Layer 7 of a small transformer language model trained on English Wikipedia (11 layers, counted from 0, width 128).
A neuron's activation on a vector x is GELU(weights . x), where the dot is the dot product.

Input weights of the MLP neurons that the questions are about. A number n stands for n times 0.014.
n113: 67 -30 -21 11 -2 50 -20 -45 -13 -36 -40 -41 -15 30 1 20 -11 -8 22 -32 33 18 9 -18 -51 -3 42 -15 7 41 -35 -31 -9 -12 4 -27 -41 28 18 -28 19 -15 -2 28 -30 4 20 -8 -6 -12 -6 -16 28 -13 13 -12 -36 -13 -9 40 3 9 12 9 -19 17 44 -2 17 -5 -20 14 20 23 7 37 25 -2 -18 8 2 -45 -9 -35 9 34 -28 18 3 24 -16 -18 -12 -20 -18 -30 -21 9 17 20 -7 34 -4 5 -16 -10 -11 -3 -72 44 -37 50 -15 -17 -43 3 0 37 -1 13 -46 21 -27 26 57 -28 26 23
n125: -1 13 -21 -3 -76 -29 -2 -12 26 -20 2 -36 -24 16 -15 -5 5 30 17 11 -19 -8 28 -9 31 -5 -3 20 32 -21 0 -1 -13 -22 11 25 -54 44 -3 -9 0 -26 -5 27 5 -42 26 53 -14 11 26 3 33 -19 -38 -2 -3 17 32 4 -4 -12 3 -15 -9 -3 -4 -18 -7 14 12 0 -19 -9 24 -8 -33 36 5 21 -1 3 10 -16 10 12 -36 24 -17 -19 13 -2 13 17 -31 13 7 1 -14 4 11 14 12 23 -1 27 21 -11 -3 14 9 12 22 -44 3 5 -1 -71 4 -10 66 14 -11 -7 -13 -29 -24 20
n127: 16 16 5 -15 -21 -47 -24 -2 -51 -4 -11 19 -31 11 10 -14 9 2 -27 39 61 6 23 22 -35 -35 43 29 -30 -34 23 13 -10 -3 -13 -5 41 19 18 6 -2 -20 -22 -13 41 -44 -37 6 -33 -28 28 27 20 33 26 -8 -1 -9 4 -36 28 -63 -33 12 -13 27 -14 -47 50 18 -34 -20 21 -24 22 -49 1 -11 -16 16 -8 10 -18 37 -3 -8 2 27 -21 -14 -22 41 22 29 -26 0 -12 3 12 17 -46 -26 -26 -14 18 -12 52 -17 1 -40 25 -30 -30 3 10 65 38 -15 29 26 -8 38 -24 -15 7 -2 68 21
n138: 32 33 14 -20 0 20 -7 -14 37 31 -9 -22 -16 -5 15 30 21 -7 8 -45 -51 12 20 21 -16 9 9 31 -4 19 -30 41 15 36 7 -34 -11 -7 4 18 17 -11 -35 -12 -15 -30 18 40 4 -4 0 -37 -10 -37 -50 -20 11 20 -38 29 -46 -54 -40 1 13 -38 30 -50 16 34 -24 -31 6 25 23 8 0 10 36 35 12 -8 -35 35 26 7 57 3 -7 -29 -3 -46 -55 -12 -2 8 23 -22 32 11 10 -53 16 -14 16 8 -5 10 16 -16 -8 1 -2 -8 -6 4 9 -30 14 -19 22 -10 23 13 -10 -10 10 21
n139: -10 -28 24 -3 6 -11 -37 44 -36 -4 -12 -44 -19 2 -1 22 -21 35 22 7 -18 -19 9 -24 21 -27 5 -9 -8 44 24 26 -10 3 25 -5 -4 -20 16 11 5 23 -10 -65 18 -19 -32 -10 -13 14 -9 -4 6 17 50 -26 -18 8 2 22 10 -15 16 -22 19 18 -34 52 50 -69 15 16 -7 23 17 -56 1 28 -4 -39 12 -4 11 14 3 -29 21 -32 23 -16 -11 22 -26 -25 -10 27 -31 24 26 -13 -11 -16 -6 12 -29 1 -15 -16 -25 -5 -19 44 29 65 9 -4 25 20 20 0 -13 -27 -15 10 1 -7 27 -9
n190: -10 8 6 7 -22 10 1 -22 -17 29 -17 -40 -23 -1 23 -9 17 12 -10 33 11 9 4 27 -33 15 -62 9 13 7 4 -25 -25 -6 -26 51 -40 -32 -19 -46 -9 -23 16 11 -16 -4 -23 -23 -26 -39 -12 -3 16 -19 -5 6 -7 38 -3 -4 46 4 -2 2 -3 26 60 33 13 59 18 38 -11 -30 -9 -16 -22 -27 -9 0 37 -10 -35 -5 3 16 0 -8 8 2 -19 23 33 35 44 21 -24 -9 2 -38 -36 -6 26 5 -21 5 28 -34 59 -9 73 -18 -68 60 38 -45 -22 14 14 12 7 -14 8 16 12 18 42 -44
n203: 25 6 16 -34 33 18 -44 14 -12 -25 17 12 29 19 33 -36 -34 18 -5 50 -52 -37 -16 -12 -14 49 -30 -46 -25 10 -34 -7 -58 30 -31 32 7 6 -34 37 -13 -38 6 55 -36 26 31 14 -2 2 12 -19 4 -23 -64 -2 -25 8 -5 -14 43 -2 -15 14 84 26 -22 -22 -32 11 6 -43 14 -9 23 -17 -53 35 14 -24 0 -14 -5 58 21 -3 11 32 -4 -10 17 -16 -30 26 -9 -17 -32 26 24 -10 -12 11 11 -25 27 9 22 8 3 -27 -30 -5 0 -24 -23 -19 43 -8 -14 1 -25 3 16 28 29 19 -28 -11
n236: 7 -28 20 8 10 9 -46 30 -23 -59 -40 -10 -5 36 -12 32 -11 57 -26 -4 -38 -13 -8 -11 14 30 -24 2 -4 -12 -32 4 -17 51 39 -19 -11 -2 -17 -17 2 7 29 -6 -36 -3 16 49 -40 2 -22 -11 -5 -48 2 -36 13 7 -14 -4 22 -5 9 -25 -39 7 -53 16 17 2 31 3 -30 -26 -1 -30 5 18 -2 -21 -5 51 -1 -19 31 -2 -2 -2 6 13 53 16 4 28 -2 -56 7 45 -41 -10 18 -16 -10 21 -2 -1 18 -9 -6 -31 5 -6 -45 -33 -11 -35 18 29 17 43 30 -16 36 0 14 -18 58 -7
n295: 18 4 -21 40 -4 -44 -13 -39 -19 -41 27 -30 1 23 9 7 9 4 35 -5 -9 14 11 -46 -8 7 -28 -21 18 19 -50 66 3 2 -6 28 -6 38 67 8 -11 -15 -3 21 -1 -20 -23 -13 -13 38 39 -19 0 -4 -11 5 -10 -18 37 47 20 5 -16 -16 8 -11 -16 -20 32 11 26 -5 -16 1 15 -15 14 6 36 -42 9 20 -23 1 -17 21 32 12 10 15 -20 -26 -7 -7 -12 -3 -23 14 11 50 1 -30 39 -15 -7 0 -15 -29 27 -37 -22 -7 -53 4 -20 4 11 41 -8 -6 4 16 -10 -14 -19 -18 -1 -8
n312: 12 40 9 22 7 -10 -45 25 -1 -42 -1 -13 4 51 1 3 19 -10 -4 -26 -4 -17 9 -24 -2 17 -2 -18 -7 35 -45 -9 -18 22 -2 41 45 30 15 45 22 -33 -1 -72 -2 -4 6 -6 -28 9 -7 11 22 -46 -2 -23 -14 -39 -15 24 -36 -21 0 29 31 -17 17 -11 12 42 -3 -11 21 -24 48 21 -16 -21 65 4 5 -17 5 -3 35 17 6 4 -3 0 -32 -6 -22 -10 77 57 -41 -30 7 0 -30 19 45 -3 6 8 -17 -16 13 1 -8 -1 -26 50 -22 9 0 -25 -15 -5 -15 -68 19 -14 13 -34 13 29
n321: -40 -23 -16 18 -40 0 8 11 -36 8 -12 -60 27 -15 -27 3 -32 47 22 18 -56 -1 41 22 19 -8 26 28 37 60 3 -4 39 6 17 -40 -41 -42 -18 -12 0 7 -3 -24 21 -27 -9 -16 8 33 8 3 14 7 31 28 -29 -26 4 60 -3 -6 3 -12 51 43 -9 7 16 45 -61 -29 38 -12 64 -4 3 52 -9 -23 1 -17 -10 0 -2 4 -60 -18 12 6 -5 14 -14 37 -7 25 18 30 -9 13 -38 -39 24 -27 -31 16 -15 -23 27 3 4 52 12 10 18 -47 3 -15 -1 -3 -48 -1 29 42 17 -26 -9 -84
n332: 18 -20 31 -37 50 -11 -1 -32 9 -22 -24 0 27 -1 8 -23 -3 -22 -1 3 26 -19 24 -35 -2 16 2 -30 8 -6 28 -10 7 8 23 -58 -14 -1 16 6 -53 -10 -23 -6 26 -52 -5 2 60 17 -38 12 59 24 2 29 8 -28 -16 -1 -19 -32 -7 -17 -39 5 14 25 17 -2 25 16 -31 -1 0 36 -10 -32 -27 7 3 -59 -19 -19 -14 -16 -13 -3 -41 -4 -26 -13 -27 -47 47 -2 30 23 4 27 15 2 18 13 68 80 43 14 -6 27 -10 0 -34 35 -25 -16 13 -59 -23 8 4 -13 -26 23 14 -22 7 24
n334: -20 42 -31 10 20 -24 -28 -31 8 -27 -39 -12 -18 20 18 -12 20 -51 19 15 -13 -31 18 12 -5 -35 -14 -63 17 43 -24 15 -20 -21 -1 -9 29 32 60 -26 -2 11 25 -51 16 43 -10 16 23 7 9 -5 -54 37 -55 -27 4 -48 20 9 22 2 -15 3 -5 -24 -6 31 -10 -30 51 -30 -3 14 9 29 3 -8 -20 44 18 2 10 -24 -10 -12 -1 32 24 14 17 -13 4 -4 -45 22 12 -38 1 8 -50 37 31 -13 27 48 -37 -36 23 -25 10 -10 11 17 -30 13 -16 21 -15 10 29 12 -8 6 17 19 27 36
n362: 38 -2 -5 -22 -30 42 8 -6 -55 -6 1 -31 35 50 17 5 -35 -14 9 4 38 -38 15 10 5 8 -13 8 -52 -6 -25 3 -20 -7 10 12 33 12 -10 38 -66 -15 -29 -12 13 41 -20 20 -12 -1 28 35 29 -12 2 -13 12 16 21 11 -63 -26 -7 -15 -9 -13 29 -21 -20 -3 -41 2 -11 9 8 -14 19 53 -6 45 -14 -70 19 41 7 14 8 -13 26 16 -16 -9 -35 32 -15 7 2 -2 -19 -13 25 -4 40 -18 16 1 47 -23 -30 9 19 6 -22 -17 -15 34 39 -48 10 -37 9 -8 10 10 35 -15 -17 7
n381: -2 4 27 -39 -15 -24 -2 15 -4 20 18 -2 18 -5 9 -53 -26 3 6 33 9 -22 -34 2 -29 -4 40 11 -22 -8 -25 -12 5 -23 -15 6 31 -24 -29 18 -18 19 11 29 47 -13 -31 93 -3 2 32 8 -39 -23 -58 -2 9 20 23 -2 33 -21 -28 -31 35 37 56 -15 21 38 -29 12 1 -25 -44 -22 -3 2 3 -5 -1 32 2 5 -41 -8 2 34 -16 13 4 -20 3 3 35 23 -50 25 -9 31 -55 -46 34 -13 36 63 24 -9 31 -28 -25 31 -21 -4 -11 -17 -18 -10 29 0 -11 11 -46 12 28 -33 -4 -2
n388: -45 20 -19 1 29 2 15 -17 32 5 -1 -8 1 -4 33 0 -13 -31 34 7 -24 -3 -40 -1 -3 5 -17 0 -5 -12 -20 -14 -15 8 46 -23 -27 38 -11 29 -23 -20 -25 -22 12 -3 29 15 -33 -9 26 0 18 13 45 -47 5 -16 4 17 13 -30 -1 -17 26 -23 27 -16 26 19 -29 -13 -15 11 -20 18 8 -60 33 -28 -10 -11 4 13 -15 -23 10 10 -4 19 -14 -13 22 -50 -11 85 -4 2 -14 -25 -4 -21 33 6 20 1 -19 -11 10 -4 -6 -7 -4 19 -4 -5 -9 22 34 -38 34 -16 -15 -7 -29 1 31 13
n425: 0 0 -25 -7 -37 -8 1 -23 35 -19 22 -3 -27 18 -1 -1 13 39 30 50 47 -51 9 22 -33 16 -17 -19 16 7 18 -47 -22 -10 23 -18 21 0 1 7 -45 13 -9 19 -35 -28 8 23 -43 -23 -19 -62 -27 -23 20 -11 24 20 9 -3 58 -2 -6 -11 -32 18 -11 -13 15 6 37 0 -1 -39 34 0 5 -40 -4 18 -11 -1 -7 -14 6 10 7 -22 25 11 32 -36 -18 -1 32 15 -6 47 -34 37 25 20 44 -31 -7 -12 -8 -11 0 -4 32 8 -25 30 3 -1 41 -16 18 -44 -20 18 -18 51 -4 -43 28 -10
n436: -27 9 -37 28 -10 14 -29 -32 9 0 4 -13 -27 -7 47 -12 -13 -6 -12 -35 39 12 52 16 5 6 -49 58 14 28 21 -38 -28 2 -12 -37 -18 6 2 -36 -15 49 -47 10 -66 21 -58 11 41 -29 -26 -11 35 16 2 -14 1 11 22 -24 1 -6 -21 -4 8 -35 54 -10 7 -18 9 -9 -37 -8 18 -19 9 41 52 14 26 -5 -42 28 -10 -24 14 37 -26 33 23 -7 3 -14 27 12 21 27 10 -11 -18 -19 17 -50 -10 -39 -10 -14 14 -39 5 -10 10 -1 20 22 -2 -41 52 52 6 19 -38 -9 4 -11 -38 6
n444: 30 -4 24 39 -51 54 -21 -5 4 29 -2 -32 -22 -15 6 12 -24 12 12 17 -19 20 9 -11 34 16 -21 -17 36 -4 5 -39 42 12 -3 13 -20 -4 -1 -33 -9 -11 -2 -14 -17 19 20 -22 18 54 34 -32 25 -49 -1 -22 -25 -16 2 12 13 34 7 -11 13 49 2 14 -61 1 -41 34 35 5 1 -29 -6 13 -20 -8 -15 48 -31 41 -6 -14 9 22 24 -25 16 -55 -68 -4 11 -22 2 -28 18 3 7 -3 25 -20 29 12 7 10 -5 -14 -11 0 4 10 22 4 1 -8 -40 -10 5 -19 23 -12 43 4 11 28
n469: -13 -4 -3 1 32 -10 -11 26 17 31 -6 -25 -34 1 5 -46 -32 -8 33 19 -9 -8 1 17 -10 -28 32 19 60 14 29 28 17 -20 20 34 -21 25 -18 -21 12 -15 22 -26 -1 -3 -1 -1 -17 9 -20 -6 -11 0 -24 -29 -5 -7 17 -39 30 1 -50 21 -15 43 -15 9 25 -26 11 -9 -49 6 25 -6 -2 -17 14 19 -1 -1 -28 27 54 35 -33 16 -2 -6 5 12 -3 -28 -42 -18 7 24 -1 14 -15 11 -82 2 -26 -10 1 -36 -27 15 -34 -28 -59 -23 23 4 9 26 2 15 13 59 -4 15 12 -7 11 14

Each question shows a token from some text and the vector x that enters the MLP there. A number n stands for n times 0.056.

"s": -1 15 22 5 -14 20 32 -8 -4 2 1 20 17 -18 -15 9 1 5 13 36 -4 3 -17 -12 -13 -21 4 -18 -29 3 9 -8 -9 -60 -10 -7 20 7 6 -13 2 13 -5 0 11 4 -1 12 -5 -9 13 -5 -2 -6 33 3 4 7 -4 -49 28 -23 4 4 -4 -26 13 0 4 36 11 -24 4 26 11 -27 2 10 -11 5 -6 1 6 -9 36 -12 0 3 -16 12 -10 -20 19 -21 -15 -8 41 18 1 -4 37 -1 -13 38 2 4 -46 7 10 14 -11 -27 -5 2 -21 -4 -5 13 -21 10 7 -2 -26 -14 5 -5 -33 1
The most active neuron and its activation: n388, at about 1.9

"is": -7 22 15 -1 1 14 37 5 16 12 -8 -5 23 -3 -28 -13 -14 -10 15 21 -1 16 24 -17 -1 -26 2 -6 -22 -3 -1 -14 -1 -52 -10 6 26 -5 -21 4 11 -14 -40 18 35 1 -22 5 4 25 18 12 -2 -23 16 10 2 4 -19 -44 2 -23 18 -11 2 9 -2 -3 -25 9 20 -22 -8 21 -12 -7 8 -1 7 -9 21 12 4 -1 24 -4 -7 -8 -4 -3 -7 -9 29 1 -30 -7 10 30 -1 10 48 0 -10 3 -5 -20 -35 18 -2 10 14 -21 -5 -9 -25 -3 16 -3 -14 14 1 -27 -10 0 14 12 -26 -6
The two highest activations, in order: n362, n125

" en": 0 15 0 -10 -17 21 44 -25 -3 3 1 7 20 -35 -31 -2 2 0 16 -7 1 22 -3 -14 23 -15 -5 -3 -15 21 3 -2 13 -14 -12 5 11 21 10 18 7 -5 -11 -1 -1 18 -25 3 -2 15 8 -3 -15 -31 39 3 33 -10 13 -55 19 -18 19 29 4 -4 3 -2 -8 21 15 -19 -6 17 -27 26 26 11 14 -7 -1 7 14 -18 -11 -5 5 -9 -30 -2 -9 -12 35 1 0 -16 6 13 -27 5 12 -6 -5 1 5 -8 -28 18 24 -6 -7 -14 -17 8 7 -13 -6 10 -21 4 -20 -26 10 -22 -18 17 -9 7
The most active neuron and its activation: n388, at about 2.1

" been": -9 17 26 7 -20 17 33 -21 -7 0 11 -1 0 -14 -24 -1 12 10 16 -2 15 -7 -11 -3 9 -14 -3 -15 -10 -3 29 -5 4 -12 -18 28 15 1 2 24 -4 19 12 0 -10 19 -33 15 13 -19 -2 -2 -2 -14 28 11 8 -7 -5 -43 19 -29 -2 10 -11 -2 10 -7 -28 20 11 5 -42 22 6 7 21 -3 16 -3 -11 1 -14 10 -35 1 19 -20 -34 -4 0 -8 25 17 -5 -29 34 20 0 23 4 9 -13 -8 2 -7 -40 22 7 -7 0 -29 -20 6 -13 2 4 0 -12 12 -21 1 1 -14 -9 -2 -10 16
The two highest activations, in order: n436, n425

"f": 14 -3 13 9 -5 7 62 -27 9 0 4 -9 -8 -25 8 0 7 -9 -1 2 5 21 -10 -25 19 10 -3 -21 -11 0 35 -9 -10 -48 -17 -2 13 10 6 -2 6 -10 -7 12 3 -9 -11 30 -3 -17 6 -2 -16 -21 21 19 9 11 3 -16 9 -21 1 8 -9 5 9 9 -28 2 21 -31 -29 29 -7 8 13 7 -7 -2 1 11 39 8 13 17 13 -3 6 3 -7 18 12 -24 -15 -4 6 4 4 -14 9 19 -23 6 12 -7 -50 47 34 -3 -14 -29 3 -13 -11 -21 -7 -30 -39 21 7 -8 9 -7 -7 -10 -1 -21
The most active neuron and its activation: n125, at about 1.7

"l": -13 2 3 -5 -13 12 18 -1 10 35 34 -18 -2 -25 -51 -29 12 9 -9 -1 -10 -24 15 -37 19 -30 24 10 -9 -7 -4 -8 12 -11 8 -11 -5 14 9 0 16 -6 8 -7 14 5 -2 18 -26 -4 1 16 -11 -19 16 14 9 -17 -10 -11 -10 -23 38 36 20 3 14 12 -12 15 15 -7 -16 21 -4 31 12 8 25 -37 -15 34 15 -11 13 -16 -19 11 -9 -18 -6 -34 19 -10 -25 -24 10 -3 7 -2 15 3 -20 24 -2 -42 -28 16 6 -6 -7 2 14 3 -5 -17 4 -6 -25 22 0 -3 -3 6 6 35 -3 -4
The most active neuron and its activation: n125, at about 2.1

" res": 1 14 19 3 -14 23 51 -20 6 9 6 22 5 4 -34 -10 17 17 9 15 4 9 3 -20 14 -12 -9 -16 -23 -20 17 -7 7 -12 17 0 23 4 12 0 -15 1 -17 -19 20 1 -29 3 -17 23 -1 -3 -9 -16 36 25 -7 -2 17 -11 3 -6 -11 27 -12 6 4 -9 -19 8 13 -4 -26 30 0 20 16 -9 -9 -32 7 -15 10 -20 4 -12 17 -12 -25 -4 8 -11 29 11 -2 5 10 21 -32 -14 0 -12 -8 -19 1 -19 -56 24 29 0 3 -43 -6 10 -13 7 3 3 0 4 -10 -16 -14 4 -22 16 3 17
Which three neurons fire most, strongest first? n388, n425, n332

"ide": 2 20 22 11 -20 9 28 -21 -13 -4 5 -2 12 -13 -27 -28 21 13 11 29 10 -17 2 -3 -4 -24 -10 -4 -31 4 22 5 14 -40 -32 -2 7 -7 -17 14 26 8 11 10 -4 4 -10 4 11 -18 6 2 -21 -33 1 5 -4 -16 8 -6 -2 -17 18 -9 0 5 3 10 -45 23 13 -19 -30 23 17 -8 19 15 6 -2 -1 -5 33 15 14 -25 10 1 -7 -23 -10 24 45 -5 13 -2 6 34 0 -5 14 10 -9 -16 4 -37 -23 26 26 -6 -3 -27 -2 -6 -10 -18 13 15 -12 5 -7 -26 3 7 10 -5 3 -6
The two highest activations, in order: n203, n190

" t": -5 2 18 5 -18 25 38 -1 -21 -8 21 -12 -18 -11 0 12 0 14 25 9 -5 4 5 -31 19 -35 0 -19 -20 3 28 -11 8 1 -7 1 20 10 8 9 1 22 -8 -14 -13 2 -5 3 -7 -3 -17 2 -9 -11 29 21 21 12 -4 -20 24 -11 3 47 3 -9 5 -7 4 16 15 -17 -11 19 -13 -10 18 8 5 -14 17 16 31 -28 -30 -7 19 -7 -13 -10 -40 -4 33 12 -17 -12 9 9 -17 -8 17 -8 -1 5 3 -8 -51 9 21 7 -20 -16 26 -3 0 -4 5 -5 -14 -3 -27 -20 -10 -18 0 27 1 4
The most active neuron and its activation: n139, at about 3.8

" is": -8 35 32 3 -9 21 13 -14 -7 8 10 16 8 -13 -35 -3 14 0 9 3 16 4 -12 7 4 -37 1 2 -10 6 18 -5 -1 -11 -10 14 25 21 9 17 -5 16 -9 -2 -24 5 -19 14 -10 -43 -5 -3 -2 -17 42 13 22 -17 17 -30 19 -24 18 32 -8 7 6 -5 -22 22 18 -9 -8 27 14 -21 10 2 11 -18 -7 -4 -16 1 8 -18 -8 -7 -25 -9 -6 -3 25 1 -13 -8 35 10 -17 11 -6 -3 7 -3 0 -20 -41 -12 5 -11 7 -37 -8 15 -7 6 6 -2 -14 4 -27 1 13 -10 -17 -3 -19 0
Which three neurons fire most, strongest first? n127, n436, n425

"ig": 16 10 5 21 -14 9 38 -16 -7 -15 12 -10 -33 -23 -2 9 13 13 -26 18 13 17 -17 0 14 -24 -25 -14 -30 2 43 0 28 -35 2 9 23 -21 -13 30 12 8 -14 -5 -3 3 -14 4 20 3 12 0 -4 -33 17 28 -1 -4 -16 -25 3 -6 1 -17 -5 -16 10 5 -23 1 14 -17 -27 16 14 -11 5 -1 -4 -20 -3 5 21 -1 27 2 5 12 -12 3 -35 -3 32 -10 0 -7 18 30 -6 -9 19 8 -41 16 23 -11 -20 21 31 7 -14 -7 14 7 -3 -9 9 -18 -18 13 -7 -7 12 0 -6 4 -17 -18
The neuron with the highest activation: n332

"h": 13 -8 28 3 -11 16 78 4 -17 -32 -3 3 3 -15 -11 -14 16 11 7 -3 23 -1 -17 0 -2 -17 -15 -3 -17 19 16 -12 9 -45 -16 26 -2 10 1 16 7 33 0 -1 5 3 -3 -10 -30 -18 -2 7 -9 -19 0 23 0 14 -7 -18 23 -24 11 -10 12 -5 14 1 -26 -2 11 -23 16 35 -1 -5 -4 7 -1 -5 -11 12 19 8 17 12 -3 -5 -9 -8 -22 -7 10 -5 -35 -13 24 8 -38 7 3 -7 -14 8 -2 -5 -17 26 22 -4 -5 -37 34 1 10 -6 6 -24 -46 10 -4 -5 3 -4 26 12 -19 -6
The neuron with the highest activation: n362

"ost": 3 4 16 -4 -14 29 48 0 13 8 7 17 24 11 -45 -8 -4 9 11 22 -9 1 22 9 -11 -12 16 -12 -23 13 26 -1 2 -33 7 -8 19 15 3 -6 -9 -20 -10 -3 -3 7 -8 6 0 -39 5 -6 -29 -44 16 29 -9 -10 21 -5 13 -38 3 60 -20 8 7 2 -36 -3 8 -11 -15 13 5 -8 20 -18 -10 -19 3 -14 12 -8 16 11 6 -6 -23 -10 -17 -16 25 3 -11 6 5 8 -3 3 16 5 -16 16 1 -17 -33 1 12 -4 4 -20 15 6 1 20 -13 33 1 23 -2 -31 -9 -7 18 -3 -11 -4
The neuron with the highest activation: n425

"re": -5 11 10 6 -14 18 28 5 1 2 4 -12 4 -10 -26 9 -6 30 22 9 -13 8 -6 -27 -1 -21 -14 6 -11 10 27 28 -4 -26 -4 -7 7 -8 17 2 19 21 -18 5 -1 -4 -9 17 1 -27 8 -15 -35 -20 18 39 9 0 0 -22 16 -28 28 52 -10 8 9 7 -25 22 9 -29 -13 27 -7 8 15 17 8 -7 -27 -17 14 -2 33 23 33 -22 -6 -13 -24 -18 7 4 -15 -21 -8 22 4 -9 -2 -5 0 18 3 5 -10 14 21 -2 -9 -4 13 -6 -10 -15 -17 11 -32 16 -22 -4 3 -1 -14 -5 -34 -15
Which three neurons fire most, strongest first? n321, n138, n295

" col": 10 20 13 7 -9 20 76 -11 -21 9 1 8 22 -21 -37 4 22 -2 4 8 1 6 -4 -26 14 -28 -17 -16 -33 -8 -1 7 4 -10 5 -2 18 3 -12 5 6 12 0 -7 15 8 -16 9 0 -8 14 -1 -21 -35 34 15 3 32 -20 -25 19 -16 2 47 -8 3 -2 11 -9 27 18 -9 -12 9 -3 11 14 9 -24 -58 19 -6 11 -1 -2 -2 6 -14 -21 -17 10 -1 12 0 9 2 13 23 -23 -17 -10 6 8 6 14 -3 -35 15 24 -2 -15 -40 7 -4 7 -2 -3 4 -22 0 -4 -7 -10 -9 -5 10 -14 1
The neuron with the highest activation: n190

"ess": -12 -20 22 20 -26 21 28 8 6 10 16 -2 0 -19 -4 6 14 12 -22 -18 18 -12 -1 4 21 -16 -12 -14 -49 0 21 -17 13 -31 -20 8 17 1 15 14 12 -9 1 -4 -18 0 -6 17 0 -14 6 -7 -23 -24 9 24 3 -10 -13 13 18 -9 3 22 7 4 7 30 -21 14 11 -36 -29 20 -1 -2 7 -2 -11 6 8 8 3 -12 19 2 11 12 -6 -10 -11 -5 24 -21 -13 6 4 20 -6 1 9 9 -18 -3 14 -30 -34 27 31 26 18 -31 0 3 -7 -1 -15 16 -17 30 -3 -30 -3 -2 -2 -6 -23 -19
The most active neuron and its activation: n190, at about 1.4

" can": 2 45 10 -2 -20 20 9 18 -5 -3 4 22 18 -24 -31 31 18 6 -17 11 0 7 -15 -12 2 -29 -2 11 -7 6 7 -7 3 -11 -10 17 10 25 13 -7 6 18 -15 3 -12 21 -19 7 -3 -2 4 -1 -8 -23 33 -1 27 -18 3 -51 19 -7 25 32 4 -12 -1 -4 -16 30 15 -7 -2 11 6 4 22 -21 -10 8 -3 0 -11 2 18 -16 -21 -20 -20 -5 -40 -5 27 17 -17 -29 28 15 -17 6 7 -12 11 9 6 -22 -35 22 8 -11 4 -27 -4 -6 -1 2 25 11 -20 6 -19 -8 1 -24 0 13 6 1
The two highest activations, in order: n127, n236

" on": -10 18 21 1 -23 15 7 -29 0 1 10 20 9 -37 -8 -3 15 20 13 -2 11 13 -13 -14 9 -22 -13 -9 -18 26 11 -22 20 -43 -22 13 18 12 12 3 17 7 2 -4 -10 12 -5 -1 -2 -8 5 -10 -23 -38 32 4 4 -9 17 -9 38 -12 30 19 2 0 2 -4 -20 19 14 -10 -16 12 9 -4 18 -7 9 -14 -11 17 22 12 8 6 -8 -23 -11 -9 -11 -5 24 -3 -8 -25 21 20 -20 5 15 0 0 2 4 -23 -31 17 28 -9 -28 -27 -11 2 -5 -12 15 -12 -8 17 -22 -1 13 -13 -3 -12 5 8
Which three neurons fire most, strongest first? n425, n295, n444

"ated": -2 11 19 13 -17 21 23 -26 -5 19 9 -11 -17 -19 3 -1 8 11 -20 -31 12 -3 -14 -16 -18 -13 -10 -15 -41 1 25 -9 8 -43 -28 11 23 -1 10 8 22 21 0 -4 -16 -6 -17 1 12 -16 -6 -10 -16 -30 -6 18 7 -14 6 -4 23 -21 7 37 3 -4 7 -6 0 3 10 -16 -7 23 22 -24 7 11 -7 13 -16 27 36 17 14 6 16 7 -15 17 -33 -20 34 3 -1 -28 34 30 -7 11 0 -7 -15 -9 12 -8 -14 39 33 6 -9 -31 -1 9 6 -5 11 0 -9 3 -7 -16 8 -13 -3 8 -9 -1
The most active neuron and its activation: n436, at about 4

"ave": -10 9 17 11 -7 13 1 -32 -4 -10 3 -12 -19 -14 -24 13 10 13 18 17 -21 -17 -12 -29 4 -20 -27 -26 5 -1 25 0 27 -64 -28 7 8 -2 8 18 14 18 2 4 -2 31 -5 -6 5 -15 11 17 -25 -44 13 25 -12 5 -7 -18 20 -26 14 11 -12 14 10 -7 -1 23 12 -29 -22 34 -9 5 -7 -3 1 -11 1 11 21 -4 7 22 -1 -10 -25 -8 2 -4 25 -23 -10 -22 35 6 -4 9 5 5 -8 -6 1 5 -14 36 20 10 4 -6 -2 3 2 -5 -1 -3 -30 25 12 -11 -15 6 1 7 -6 13
Which three neurons fire most, strongest first? n334, n125, n469

" p": -3 3 14 -15 -4 21 35 -36 -13 -11 27 29 33 -8 -43 -8 19 5 19 3 32 31 18 -11 -6 -17 -4 -13 8 -7 25 1 8 -1 27 10 -2 3 -15 13 -1 23 -10 -12 -12 14 -24 13 1 -15 -1 -7 -12 -20 38 -6 -2 -8 14 -26 17 -28 11 42 24 6 2 -30 -30 -8 14 4 -31 21 11 1 20 4 15 -6 7 6 12 -15 -5 16 7 -5 -16 -20 -10 -22 -4 20 -21 -8 8 8 -4 11 3 -8 3 1 -5 -31 -40 25 17 -16 -15 -36 6 11 2 -2 -9 4 -18 10 -12 -13 10 -21 -14 3 -5 1
The most active neuron and its activation: n436, at about 2.6

"ame": 2 29 20 3 -13 31 2 -16 1 -9 11 -1 -11 -3 -16 21 14 10 11 -15 1 -5 -2 -10 18 -18 -18 -20 -30 1 20 -9 4 -20 -12 5 5 -7 5 -1 -2 16 2 -1 -3 6 -8 20 5 -22 -6 -12 -27 -45 8 44 4 10 -7 -21 31 -10 -2 1 -12 5 12 -7 -23 19 18 -18 -28 33 -7 -3 -3 4 -4 -18 -7 -7 9 2 3 25 7 -2 -12 -2 -20 -3 50 4 -22 17 11 24 -15 10 4 -25 9 2 5 -15 -37 9 5 8 1 3 23 -2 -8 5 2 4 -7 6 -19 -7 -22 -4 -8 30 -10 7
The most active neuron and its activation: n425, at about 2.6

" b": 4 7 14 0 -11 17 71 -22 -25 -12 5 -6 16 -5 -19 -15 6 -3 32 24 5 12 -6 -26 5 -10 -8 -19 -18 5 2 -9 8 -1 4 8 29 16 -7 13 34 14 -10 -15 2 23 -11 0 2 -17 4 2 -22 -29 23 3 14 16 5 -23 15 -20 13 -6 -2 -5 11 7 -17 28 20 -16 -31 18 -9 -6 25 16 7 -8 17 9 19 -12 0 4 15 -5 -7 -33 -4 -11 10 23 -9 -15 21 5 -9 -13 6 12 -11 -7 1 -23 -38 33 11 -16 -14 -36 -11 0 -8 -7 12 -6 -14 -7 -22 -1 -13 -16 7 23 -6 7
The most active neuron and its activation: n362, at about 1.3

"or": 7 -11 4 -5 -13 15 70 -4 -6 8 10 1 -9 -24 -23 -9 4 7 -9 -4 7 4 -5 -25 9 -1 -8 -6 -36 7 13 -31 13 -25 -25 8 5 7 29 11 19 13 14 -22 -9 8 -8 15 -12 -13 4 5 8 -19 -5 42 13 -30 6 5 30 12 15 10 7 -2 17 18 -14 26 15 -16 -28 13 -16 2 8 -3 0 3 9 -7 17 -9 45 -7 -31 -9 -7 -16 -16 -16 43 -13 -12 -10 9 24 -30 -1 -1 7 -1 26 12 -12 -15 43 10 -2 -3 -31 5 6 -9 -24 17 9 -28 7 -20 -5 -1 -9 1 -18 -33 5
The neuron with the highest activation: n332